Layer 5 of a small transformer language model trained on English Wikipedia (13 layers, counted from 0, width 64).
A neuron's activation on a vector x is GELU(weights . x + bias), where the dot is the dot product.

Input weights of the MLP neurons that the questions are about. A number n stands for n times 0.015.
n8 (bias 0.008): 22 9 -48 15 -40 33 -11 -7 -27 -53 -46 0 -7 -43 18 -9 71 -26 32 5 -24 -17 -29 33 -31 -12 -25 -32 -11 12 13 -17 26 33 -6 39 3 27 0 56 20 -42 -1 7 -20 24 -2 -15 19 -22 37 39 9 37 25 18 5 18 -6 0 9 38 -12 -12
n15 (bias -0.026): 23 3 2 0 8 -27 -12 52 32 6 0 -28 -15 -31 17 20 8 27 -6 37 -1 -8 -22 6 22 -23 6 23 -7 -27 -35 35 -28 21 -30 -24 -3 19 7 2 -11 -37 -57 -28 0 26 -3 -3 11 -8 16 48 -29 -9 13 -2 21 -13 -42 -23 -16 -41 9 -11
n22 (bias -0.025): 0 -26 10 6 -17 47 -16 39 16 -13 -53 -44 -42 -17 1 23 27 2 5 37 9 -35 -20 -21 36 0 2 -46 -61 -20 49 -28 37 -8 -25 -2 -66 18 13 18 -41 7 -6 -30 -28 46 43 18 -7 -20 29 26 -13 8 -9 15 1 -10 10 -6 -7 7 31 15
n31 (bias -0.039): -4 -6 -9 -1 -7 -1 26 0 23 30 -3 -22 2 -23 -4 22 18 20 43 -7 9 15 30 -4 -12 43 19 -34 4 -8 -20 1 -36 18 12 30 -29 3 -25 -14 53 -21 -37 -31 6 -6 28 -27 -17 11 -13 -5 -30 -32 -21 -17 -8 35 17 -26 16 1 9 30
n38 (bias -0.050): 32 -1 2 -24 26 -4 23 0 38 22 13 24 29 -30 -24 16 -34 15 28 -8 62 22 19 23 -8 -10 32 -15 -21 -31 1 -32 48 20 8 36 9 -30 1 10 8 -6 -22 -41 -39 -18 43 -25 -27 16 -9 24 -32 12 3 -13 24 -32 25 30 39 10 29 -8
n44 (bias -0.044): -50 -30 -20 22 -28 -46 -20 2 22 -35 -11 -7 -45 -22 45 -48 35 -28 1 38 -10 -10 -13 43 11 22 38 -4 -58 1 -10 36 -18 39 -10 19 14 5 26 25 7 19 -39 -2 16 -9 -34 -40 19 4 -4 40 -26 6 -1 -8 -3 40 -36 -12 -30 40 2 -18
n82 (bias -0.019): 39 -8 10 -16 10 9 -23 12 -26 1 -7 10 -19 3 -38 1 34 -29 40 -1 5 9 -50 12 -38 -57 -8 -13 -4 18 -9 -23 52 -21 11 9 -41 -11 42 -44 30 -37 -16 34 54 -22 41 -16 2 49 10 39 31 18 -9 29 1 49 0 33 4 -49 11 -39
n88 (bias -0.021): -32 38 19 -9 -7 -3 -77 -5 15 -4 -6 -31 31 24 -15 1 -3 -19 22 31 1 5 -41 14 -14 22 -2 -7 27 22 -5 -24 37 28 5 -25 0 40 5 14 2 -96 -24 -21 32 59 12 5 19 17 -42 -11 16 44 -15 -7 -4 -25 -12 -6 -42 -1 30 1
n113 (bias -0.067): -35 -9 0 -62 13 -52 19 40 0 16 2 -29 -13 -11 -23 5 14 -40 3 -15 8 48 11 50 14 4 27 -12 -1 -10 -9 -5 31 -6 16 11 30 16 -46 48 -8 -21 -27 18 14 -64 17 9 -23 -10 -22 25 -1 18 5 6 -24 35 3 33 37 15 -29 8
n118 (bias -0.025): 11 -15 24 -15 -9 -11 -21 -18 -24 0 -17 -4 -5 -38 13 9 26 9 -7 -11 -7 3 -3 31 -4 -15 18 22 12 -29 33 6 6 21 -25 35 11 -4 9 9 2 12 22 -15 -29 13 -21 -12 16 -16 -6 20 5 -2 -9 -17 28 -3 -35 9 -17 22 -24 -26
n145 (bias -0.019): -5 7 34 15 4 -4 -24 38 -28 0 27 19 -13 4 -5 1 -49 -25 36 4 -41 -16 -36 26 -16 31 -3 3 -9 -11 4 -15 52 1 -22 10 -8 -15 27 1 0 35 -37 -8 0 1 4 -5 6 -8 23 5 12 -36 -15 -3 2 -5 18 10 37 9 -11 -17
n151 (bias -0.006): 44 12 -36 -39 52 -38 -12 38 43 -16 41 0 -6 -4 -63 9 -15 7 -38 -20 14 -41 30 45 23 8 -14 23 -8 -5 -10 -3 31 8 -17 -16 -37 -21 -1 -6 24 -13 53 8 -12 14 2 15 -5 9 -29 7 34 14 62 -30 -18 4 -21 -14 15 -23 -3 -25
n166 (bias 0.032): -28 3 1 -8 -10 -5 4 21 -15 -22 42 2 33 8 11 -7 13 -25 43 3 3 32 -22 4 -10 28 -14 14 30 -31 -14 1 20 30 -3 -23 -4 -16 11 2 24 0 43 -27 48 -18 -12 -3 -59 17 -7 4 0 24 1 -31 11 -28 26 9 19 -10 11 -32
n169 (bias -0.036): 25 14 -26 16 -17 -71 2 -11 66 -12 -25 20 11 -42 -38 24 32 2 8 -25 17 -5 12 -22 -9 4 3 0 28 21 31 16 21 5 24 -36 -16 12 9 2 -16 -46 37 -11 -52 -3 -58 -20 -14 29 -34 12 1 31 -9 -7 12 16 -10 -20 -34 -4 -4 33
n170 (bias -0.023): 9 17 8 -5 26 23 8 -30 -24 25 32 -15 14 -16 12 11 -31 4 10 -23 40 -24 20 38 7 -2 38 -16 17 -41 19 20 0 22 -17 -43 -28 13 -10 -23 -20 -11 45 -22 -10 32 -20 52 -53 -39 -15 -1 1 27 -51 12 -9 -26 15 38 -63 16 -22 20
n173 (bias -0.063): -33 -3 -26 -16 -35 -1 -9 -8 13 0 -22 26 16 56 -4 -15 -57 6 34 19 -12 3 -1 4 -16 45 -41 13 18 40 6 -4 5 18 41 1 -8 3 1 -20 3 -11 19 6 30 -11 18 30 -2 5 -26 15 12 -9 -16 9 11 32 -8 0 -28 -22 22 -12
n174 (bias -0.028): 55 -15 20 -67 25 15 -29 -28 18 -42 18 -10 -27 -9 -21 3 -8 -15 20 20 34 4 15 -7 12 14 18 15 3 45 4 41 23 -13 -16 -35 -7 -24 -16 6 39 9 2 -30 0 -19 15 -22 -13 -1 -2 32 9 19 -9 -18 -3 -10 -45 3 -1 9 -7 -22
n185 (bias -0.018): -58 12 20 -37 -20 -14 -2 2 -8 -28 -15 -27 -4 8 16 9 13 18 -21 16 -4 17 -4 8 -9 8 8 -44 10 -1 12 -20 9 11 -7 -9 -1 -1 -25 14 -13 -8 -12 28 -3 51 1 17 17 -4 -12 1 26 39 5 6 -15 9 -25 70 -27 14 -12 -30
n186 (bias -0.119): 65 -5 15 13 -20 17 -7 33 21 -34 17 -7 5 -36 16 -16 3 -20 31 29 32 6 15 -18 39 29 -2 -7 7 -5 7 -31 -33 -14 6 21 6 -11 11 57 24 -4 -36 -15 -21 21 4 -18 -31 -13 7 -31 11 0 13 19 3 9 -5 -14 21 -49 14 -16
n199 (bias 0.049): -24 26 35 -20 3 -31 10 -7 -22 40 -28 6 37 -12 -5 4 31 23 7 29 39 -9 -17 -1 10 -29 26 -15 14 21 42 -43 -17 11 34 -10 10 -2 -21 -21 12 1 0 16 38 15 -12 -42 18 -4 55 -29 -16 5 -21 -20 7 -25 -25 -6 -1 23 15 6
n208 (bias -0.014): 4 -18 16 -17 -19 30 -10 40 -7 -37 2 -17 -6 26 -11 26 41 14 4 -9 -2 -66 -11 -22 26 51 20 -28 -16 -57 42 2 -34 -34 31 57 43 16 18 5 -4 -31 54 -2 -10 10 -40 33 7 -17 4 -3 -19 10 21 30 7 -9 -3 -16 -26 1 -13 8
n210 (bias -0.094): -22 -33 12 19 -44 -35 36 -20 0 -3 15 4 -48 4 -37 -4 18 -2 53 -10 8 -4 -13 -17 22 26 34 15 -6 -64 10 -51 14 -3 53 18 -16 5 -22 10 7 82 31 -14 25 0 -45 42 -21 -14 -22 -10 -39 21 -32 -37 24 32 31 72 -12 15 -31 -33
n211 (bias -0.058): -12 -3 27 14 -10 0 -23 24 -37 -2 -8 -13 26 -29 16 -15 27 17 -9 -8 6 3 -19 21 6 18 10 0 -12 -2 -1 -28 -16 -1 -21 6 -3 -1 -23 4 -32 38 -1 15 -5 38 -10 15 29 16 26 38 -8 3 -20 14 1 -7 -7 -20 -15 16 -6 -22
n213 (bias -0.020): 19 44 34 -7 20 -7 3 6 6 -13 15 3 -2 42 7 -15 -18 6 40 -43 8 -29 11 -20 19 7 0 -13 -2 24 -5 6 16 -30 -7 -34 -24 -2 -61 -7 28 -7 20 34 10 51 -9 -39 -13 -21 -10 -7 -19 2 2 30 -7 4 -21 -14 -12 -36 -4 -8
n214 (bias -0.051): -30 -14 3 -6 17 -27 67 26 -18 31 -21 -17 11 18 43 -8 -34 9 10 -6 -30 13 16 33 -16 -68 4 12 -9 -5 20 32 30 -53 31 55 66 7 33 19 -1 7 21 -7 0 1 6 -16 23 27 10 -22 -15 12 6 29 -30 -35 -9 5 -2 15 -23 -23
n218 (bias -0.090): -5 -13 17 22 -19 -24 -23 10 -21 -24 3 8 -12 21 26 -80 24 -2 -16 -5 -1 -38 16 -9 -3 29 -20 8 35 27 -14 -10 38 -18 -3 1 -39 -36 57 -11 48 25 52 -5 39 3 5 -25 21 37 -34 -25 38 1 -65 -6 -17 -24 47 -2 19 38 -40 8
n229 (bias -0.039): -12 13 -20 -12 -14 -9 -5 16 9 -33 53 -8 2 -13 18 23 -7 6 17 41 -21 2 13 -21 21 -13 -1 7 0 -7 9 -8 42 -24 -40 17 19 -48 -18 -4 33 11 1 -8 -53 -9 -3 13 -1 24 1 -18 16 -8 4 39 16 -25 13 24 0 -25 -10 42
n230 (bias -0.051): 9 13 -19 -14 22 -18 -10 -12 39 20 55 -7 42 13 -17 17 67 -3 20 -4 2 39 -18 7 -3 -3 37 -32 14 14 36 -65 10 4 9 -39 22 1 -44 -3 1 -31 -17 4 -21 -37 25 36 -34 32 27 -36 48 2 -3 -6 32 -2 5 -2 -25 20 -9 -17
n231 (bias 0.017): 1 58 5 -40 -25 -19 24 -1 -20 -9 47 -7 -15 20 23 16 24 -30 -28 30 4 4 -10 7 1 -18 -44 0 -12 25 -19 5 -5 5 4 41 10 9 11 63 -4 -7 32 11 35 -52 32 -27 6 -19 14 -3 23 -2 -4 18 -56 -19 -31 -5 12 10 -21 -12
n233 (bias -0.056): -4 -8 -9 -9 -8 -20 26 0 20 -21 10 11 -2 -16 -7 5 -19 3 -17 -8 17 9 23 2 -2 18 -1 -10 17 4 8 11 2 8 -16 -14 -15 13 3 -10 -27 -11 13 -6 -44 25 15 19 16 -10 -33 -43 -7 10 -1 -23 -22 -5 0 2 4 -5 -22 -15
n237 (bias -0.053): -30 7 11 -22 -27 -29 16 0 7 20 13 -17 14 -24 25 13 14 54 -13 -9 40 -50 -90 11 -12 3 -4 35 -20 -9 14 59 -21 5 2 59 -13 10 19 -6 31 -35 34 -36 16 -3 -1 5 -18 -24 -24 15 50 -7 8 18 -38 31 -33 -16 -4 10 38 8
n242 (bias -0.014): 16 -28 23 -15 5 -31 -36 17 10 -40 30 -17 16 6 -21 28 6 -44 -6 8 -5 16 24 -20 -2 -6 -18 -23 3 13 -38 -5 35 -3 16 -6 -39 8 -13 24 -19 6 -3 -23 -1 22 18 29 -2 7 -8 20 7 14 15 -22 -7 -7 -22 -6 -38 7 -34 8

Each question shows a token from some text and the vector x that enters the MLP there. A number n stands for n times 0.03.

" dr": -35 13 -26 48 11 33 -43 3 -66 14 -8 7 -6 23 -38 0 32 -34 -15 -30 83 64 6 -2 14 -18 -39 40 -20 -21 -17 27 -17 -5 3 -36 20 -61 43 -2 -16 -29 19 -5 -61 -5 56 -24 29 -20 -6 -40 -2 9 32 9 26 44 -8 17 0 -6 5 32
Which three neurons fire most, strongest first? n82, n233, n38

" He": -65 20 3 55 29 24 -35 2 -60 27 -2 8 3 17 -33 26 18 -27 -23 5 75 27 4 9 3 9 -49 34 -15 -41 -43 20 -29 -13 16 -31 6 -49 2 -8 -14 0 12 -5 -51 12 53 -38 37 -44 2 -36 9 2 18 -5 39 51 -47 44 -3 15 0 25
Which neuron lights up most? n185

"end": -63 21 -24 48 -1 15 -28 7 -50 19 0 4 21 55 -35 12 40 -42 -3 -37 77 43 20 -26 1 6 -16 42 0 -41 -22 -4 -22 -11 -4 -24 23 -53 21 2 -8 -15 -12 -8 -49 7 76 -42 -2 -39 0 -32 4 -24 36 4 65 46 -15 3 -17 19 1 6
Which two neurons fire most, strongest first? n230, n38

"005": -57 13 -12 54 3 26 -22 9 -60 22 -7 26 13 34 -34 3 21 -51 -9 -7 75 25 10 -6 -11 -10 -32 42 -5 -24 -20 36 -18 -5 15 -48 8 -64 10 34 -4 -8 7 2 -53 27 47 -37 8 -42 -6 -21 -11 -32 23 -11 88 38 -24 17 2 -10 -5 1
Which neuron lights up most? n166

" St": -46 8 -10 37 18 24 -28 1 -62 0 2 -12 -24 48 -43 22 29 -27 18 -16 76 50 29 -5 21 1 -18 38 -18 -35 -32 47 -37 -13 8 -41 15 -58 19 1 7 -21 3 24 -56 4 53 -24 23 -64 3 -48 5 -11 28 -6 46 42 -19 3 -9 6 17 5
Which two neurons fire most, strongest first? n213, n186

" The": -59 22 -16 46 31 31 -20 4 -68 27 -23 4 -11 20 -34 31 37 -32 -7 14 69 47 -3 -32 13 1 -29 21 -14 -46 -9 32 -15 -19 9 -35 10 -55 -1 8 4 -15 0 -7 -54 15 47 -30 48 -43 -15 -34 14 -19 22 -15 65 37 -20 41 5 4 -4 6
Which three neurons fire most, strongest first? n185, n118, n199

"B": -50 22 -15 50 15 17 -17 -17 -78 10 -18 -1 -5 31 -28 11 24 -34 -25 11 70 40 12 -1 25 1 -33 41 -7 -42 -38 39 -18 5 1 -9 0 -45 28 4 -7 -23 11 -7 -55 -7 66 -36 25 -53 11 -58 10 -23 22 11 64 24 -4 20 -2 9 10 8
Which neuron lights up most? n231

" of": -50 9 -37 53 8 22 -19 2 -65 16 0 14 9 30 -33 0 41 -37 -17 -5 44 27 3 -35 13 19 -33 30 -27 -52 -13 39 -20 -27 4 -21 12 -43 24 25 -12 -2 17 2 -57 23 58 -17 24 -46 -3 -15 0 -13 13 3 71 49 -36 12 2 16 -15 10
Which three neurons fire most, strongest first? n208, n118, n8

" n": -46 5 -23 48 30 26 -38 8 -60 26 -21 21 -2 22 -51 0 29 -39 -34 -9 47 40 16 -8 37 3 -31 29 -8 -32 -25 19 -23 -21 5 -29 6 -62 45 -8 7 -14 21 21 -66 1 59 -37 34 -48 -17 -12 18 -23 15 -5 51 58 -5 10 -1 11 3 26
Which neuron lights up most? n151

"er": -39 15 3 56 -2 18 -34 -3 -64 29 7 21 -8 38 -22 -7 35 -33 -22 -10 79 28 23 -23 -10 3 -27 42 -17 -24 -26 35 -25 -23 -6 -34 29 -44 33 9 -24 -23 -3 -1 -56 16 55 -31 40 -49 0 -39 -13 -9 20 -14 50 40 -33 10 14 24 4 14
Which two neurons fire most, strongest first? n233, n118

",": -37 -1 -45 53 -6 11 -36 7 -66 30 13 7 4 9 -22 9 23 -33 -15 -18 60 33 13 -22 22 11 -42 23 -26 -38 -15 42 -23 -5 8 -33 5 -50 27 7 -18 0 2 -15 -53 31 63 -23 35 -41 -2 -27 -2 -17 34 -8 63 52 -9 31 -7 2 -16 20
Which neuron lights up most? n233

"ided": -45 29 -36 50 2 20 -41 18 -66 42 -13 7 22 32 -22 18 31 -26 10 -38 69 50 29 -25 -26 5 -16 33 -14 -45 -28 19 -25 -14 16 -18 -2 -65 22 16 -10 2 -3 4 -46 24 53 -36 17 -35 14 -36 2 -27 12 -25 51 54 -29 7 -6 -5 2 24
Which neuron lights up most? n31

"os": -28 15 -21 60 -11 22 -17 -1 -56 18 -3 18 -4 22 -39 14 36 -38 -17 -23 65 31 27 -12 2 1 -34 51 1 -19 -27 35 -8 -16 26 -50 4 -79 18 28 -26 -8 -25 -6 -52 3 53 -35 36 -44 7 -4 -13 -12 29 -2 59 53 -32 19 -17 10 -27 13
Which neuron lights up most? n242

"ter": -52 14 -15 50 7 12 -33 3 -66 22 -8 37 7 40 -25 17 38 -24 -23 -12 88 32 24 -15 -13 0 -23 47 -20 -34 -34 20 -8 -16 12 -32 3 -34 15 2 -23 -20 -5 -2 -49 7 55 -53 33 -47 6 -24 6 -9 20 -14 68 44 -43 6 -4 23 7 9
Which three neurons fire most, strongest first? n199, n118, n38

" s": -49 15 -39 57 11 13 -36 8 -76 33 -15 -8 3 39 -30 15 15 -24 -11 -18 56 43 11 -28 30 25 -44 30 -22 -25 -10 25 -4 -14 25 -11 0 -71 38 -10 -13 -7 9 -19 -53 3 60 -27 30 -32 2 -8 21 -10 11 -6 46 53 -26 18 -14 7 -18 20
Which neuron fires most, and how strongly? n173, at about 1.1

"ult": -61 15 -39 74 10 26 -35 5 -55 40 11 23 17 18 -36 -3 46 -37 -1 -21 60 58 31 -19 4 -3 -34 47 -15 -39 -12 27 7 -5 -6 -37 8 -48 24 15 -3 1 0 -10 -56 0 48 -44 3 -58 8 -12 8 -27 24 -22 45 40 -11 9 2 13 -24 0
Which three neurons fire most, strongest first? n166, n118, n38

"u": -35 8 1 60 9 34 -38 0 -56 11 -1 26 -1 28 -36 2 21 -31 -22 -18 63 52 8 -4 22 17 -40 30 -8 -23 -33 36 -6 -13 14 -52 15 -49 28 18 -18 -1 -23 -1 -57 -2 70 -49 22 -47 -1 -1 0 -20 17 -8 57 45 -34 1 -14 25 -22 11
Which neuron lights up most? n242

" Club": -38 23 -16 49 -10 31 -38 5 -47 -2 -13 3 30 37 -34 4 18 -33 -26 8 70 28 4 -20 -3 8 -28 46 -16 -15 -56 52 -5 -15 26 -53 7 -57 10 21 -23 -4 11 3 -55 17 60 -41 13 -55 4 -21 28 -18 31 -16 52 37 -48 15 -3 16 -18 19
Which neuron lights up most? n242

" public": -51 2 -18 43 5 13 -36 0 -48 10 -11 10 16 37 -50 0 28 -33 -38 -9 69 46 5 -36 6 -6 -13 35 -31 -36 -18 16 -17 -11 -15 -33 10 -53 34 21 -22 -25 29 30 -53 17 55 -41 30 -43 -3 -19 26 -34 44 -10 61 46 -30 12 4 13 32 18
Which neuron lights up most? n151

"oc": -56 -4 -29 79 -2 13 -28 -6 -49 36 7 16 -4 40 -22 25 41 -30 -12 -32 85 42 18 -6 3 4 -20 41 -3 -43 -3 13 -1 -7 -8 -56 5 -53 26 1 -29 -35 2 -5 -51 -1 52 -42 18 -38 -2 -20 -2 -20 18 -10 52 50 -28 19 10 16 -21 17
Which neuron lights up most? n230

" ": -55 0 -36 61 12 4 -36 29 -60 16 -17 9 -11 25 -33 -2 30 -37 -23 -10 58 39 22 -18 29 3 -31 27 -5 -35 -30 46 -33 1 10 -25 18 -67 29 4 7 -23 8 -9 -52 17 40 -26 31 -49 13 -32 10 -8 7 -9 69 50 -21 20 -2 3 -18 28
Which neuron lights up most? n44

" com": -30 26 -25 38 1 7 -33 8 -53 33 -23 -5 38 25 -38 15 40 -41 -7 -40 70 59 11 -16 27 2 -22 35 -6 -36 -34 25 -28 -21 13 -22 14 -65 30 4 -23 -27 19 13 -56 -11 45 -31 17 -32 -3 -23 32 -1 22 -23 56 58 -49 15 -17 6 8 27
Which neuron lights up most? n169

"on": -58 2 -6 66 -2 12 -27 1 -47 11 -15 22 3 25 -31 -2 26 -34 -13 -7 71 41 11 -14 -9 4 -27 44 -8 -30 -14 35 -34 -24 18 -26 18 -41 30 17 -25 -4 -1 -3 -49 16 62 -41 11 -43 -4 -28 -8 -19 24 -20 70 55 -51 8 -6 28 -4 10
Which neuron fires most, and how strongly? n44, at about 1.7

"az": -27 10 12 40 8 30 -17 1 -56 14 -20 14 2 24 -52 15 13 -42 -12 -34 68 51 11 -5 27 -7 -21 46 -4 -9 -39 39 -3 -10 5 -54 22 -66 30 20 -36 -7 -25 9 -61 -7 56 -36 20 -58 2 -19 -22 -15 35 17 47 43 -28 17 7 24 -21 7
Which neuron fires most, and how strongly? n113, at about 1.6

"ol": -35 -4 -11 64 30 19 -27 2 -42 8 14 25 6 27 -44 13 4 -26 0 -34 76 38 -15 16 18 1 -25 43 -4 -22 -26 54 -25 -13 9 -41 6 -60 23 9 -41 10 -21 -11 -68 -4 41 -50 30 -56 1 -7 7 -11 26 -18 47 40 -26 18 5 30 -16 2
Which neuron fires most, and how strongly? n38, at about 1.4

" at": -40 20 -34 35 24 23 -42 9 -67 19 -15 18 7 41 -37 2 37 -39 -19 -3 59 16 24 -21 25 17 -29 22 -28 -47 -35 41 -22 -18 15 -18 10 -59 12 17 -2 -8 7 6 -60 16 62 -11 29 -28 4 -19 5 -27 7 -5 62 45 -31 2 5 20 1 7
Which neuron fires most, and how strongly? n208, at about 0.63

"5": -58 12 -27 41 -2 24 -15 8 -55 6 -17 31 -4 42 -40 3 20 -44 -22 -2 67 42 9 7 -3 7 -49 30 -7 -35 -31 47 -5 -7 1 -34 20 -60 26 7 13 9 1 -5 -57 30 53 -39 7 -49 10 -35 4 -31 8 -14 69 33 -16 26 -1 8 10 5
Which neuron lights up most? n166

" the": -57 18 -28 52 29 22 -25 9 -68 19 -5 3 6 16 -42 6 43 -32 2 -8 52 47 -3 -33 23 3 -23 21 -23 -48 -12 28 -8 -18 14 -26 23 -59 12 7 -2 -4 -4 -14 -61 22 58 -34 53 -37 -16 -26 18 -16 22 -1 64 34 -18 24 -1 -4 9 10
Which neuron fires most, and how strongly? n229, at about 1.2

" g": -37 10 -25 51 18 28 -29 4 -78 13 -10 15 -30 22 -33 23 31 -31 -36 -18 87 37 10 -10 15 16 -34 29 -17 -36 -27 18 -9 -20 6 -30 5 -65 41 12 6 -15 9 -18 -48 -4 51 -38 42 -30 -13 -24 20 -13 24 17 51 41 -4 14 -16 9 -6 21
Which three neurons fire most, strongest first? n218, n82, n118

"ing": -36 25 -28 43 -1 18 -38 8 -59 21 -19 10 12 42 -30 0 44 -35 -15 -11 59 32 34 -33 0 6 -20 51 -16 -33 -20 43 -28 -23 -13 -21 14 -55 26 28 -14 -18 -8 -1 -53 27 63 -35 33 -53 -12 -16 -3 -32 15 -4 51 41 -33 12 -1 9 12 21
Which neuron lights up most? n118

" K": -44 18 -14 36 22 32 -20 1 -72 12 -22 -8 -8 22 -34 10 25 -32 -4 -6 61 31 19 10 38 22 -48 21 -11 -20 -45 41 -27 -14 23 -38 2 -67 26 18 -8 0 -7 -14 -50 -19 65 -18 25 -44 16 -30 8 -19 29 0 62 49 -20 18 -8 17 -25 0
Which two neurons fire most, strongest first? n113, n231

"==": -63 37 -31 66 14 -1 -7 0 -63 39 -19 13 10 25 -16 14 25 -32 -14 -9 58 35 12 -12 25 -12 -39 32 -31 -56 -9 38 -2 -14 13 -6 23 -55 35 16 -10 -21 17 -21 -54 17 63 -32 39 -30 -3 -30 -1 -8 9 -1 49 20 -28 13 -2 -16 2 3
Which neuron lights up most? n214

" S": -48 -1 -19 59 24 24 -33 -4 -61 16 -16 -13 2 33 -25 21 10 -37 4 13 54 37 21 -12 34 19 -48 31 -4 -27 -35 39 -26 -11 20 -39 -6 -71 30 17 -5 -5 2 -25 -61 -3 49 -24 37 -46 -1 -12 21 -11 20 -10 59 40 -25 18 -4 27 -19 1
Which three neurons fire most, strongest first? n242, n118, n174

"ers": -30 11 -18 58 -14 17 -39 -1 -56 30 0 8 16 34 -27 -3 29 -23 -30 -2 74 16 29 -27 -14 0 -28 50 -10 -14 -29 36 -27 -18 10 -35 20 -58 30 9 -24 -24 0 8 -54 25 63 -34 40 -47 2 -30 -12 -19 21 -14 42 50 -47 16 6 11 -12 24
Which two neurons fire most, strongest first? n233, n118

" le": -31 6 -33 55 20 20 -48 -2 -67 13 -17 36 -4 41 -38 18 6 -29 -12 -3 68 55 -16 -15 18 18 -47 50 -24 -44 -17 31 -10 -15 16 -42 15 -41 13 -5 -13 -27 17 -2 -58 12 53 -24 18 -32 4 -4 2 -5 11 -6 38 52 -31 6 -4 13 16 25
Which neuron fires most, and how strongly? n173, at about 1.2

" ind": -51 32 -54 46 24 14 -44 9 -58 13 -5 -9 -9 29 -42 21 17 -22 -12 -30 92 42 20 -26 16 -11 -19 39 -14 -38 -10 32 -9 2 -4 -19 -7 -66 46 15 -23 12 15 -9 -46 -2 31 -33 25 -37 -7 -36 30 1 20 -17 62 47 -15 32 -13 -4 -18 10
Which three neurons fire most, strongest first? n151, n118, n233

" mov": -36 19 -37 42 -21 19 -33 2 -54 17 -15 -5 7 25 -43 15 41 -42 -16 -33 91 47 14 -17 -1 2 -8 39 -12 -23 -36 26 -19 -18 17 -49 14 -58 36 8 -34 -17 17 6 -51 -7 45 -20 25 -39 -11 -27 27 0 40 -7 48 60 -27 2 -13 16 -8 37
Which neuron lights up most? n169

" ext": -47 27 -46 53 9 24 -45 14 -63 11 -3 -18 5 49 -34 26 31 -27 0 -47 79 29 35 -7 30 8 -24 28 -16 -32 -19 14 1 -1 17 -13 10 -71 23 4 -12 -14 14 5 -49 -7 52 -34 21 -26 -19 -12 8 0 24 -18 66 50 -36 4 -24 1 -15 -5
Which neuron lights up most? n151

" d": -41 19 -26 46 16 12 -48 8 -71 32 0 -5 -11 29 -35 16 29 -36 -8 -29 73 34 29 -17 28 -2 -24 35 -14 -29 -17 21 -17 -13 8 -36 3 -71 50 0 7 -7 1 10 -57 -8 45 -30 13 -35 -19 -29 14 -4 6 -7 64 56 -11 10 -2 16 -9 34
Which neuron lights up most? n218

" se": -55 28 -37 40 7 23 -58 11 -70 43 -22 14 18 27 -45 4 11 -24 1 -31 67 58 -1 -16 18 21 -52 32 -15 -23 -17 36 1 -14 32 -15 2 -59 13 -11 -25 -14 6 15 -49 1 49 -27 28 -23 12 -8 16 -6 13 -23 37 62 -27 9 -11 3 -8 29
Which neuron lights up most? n173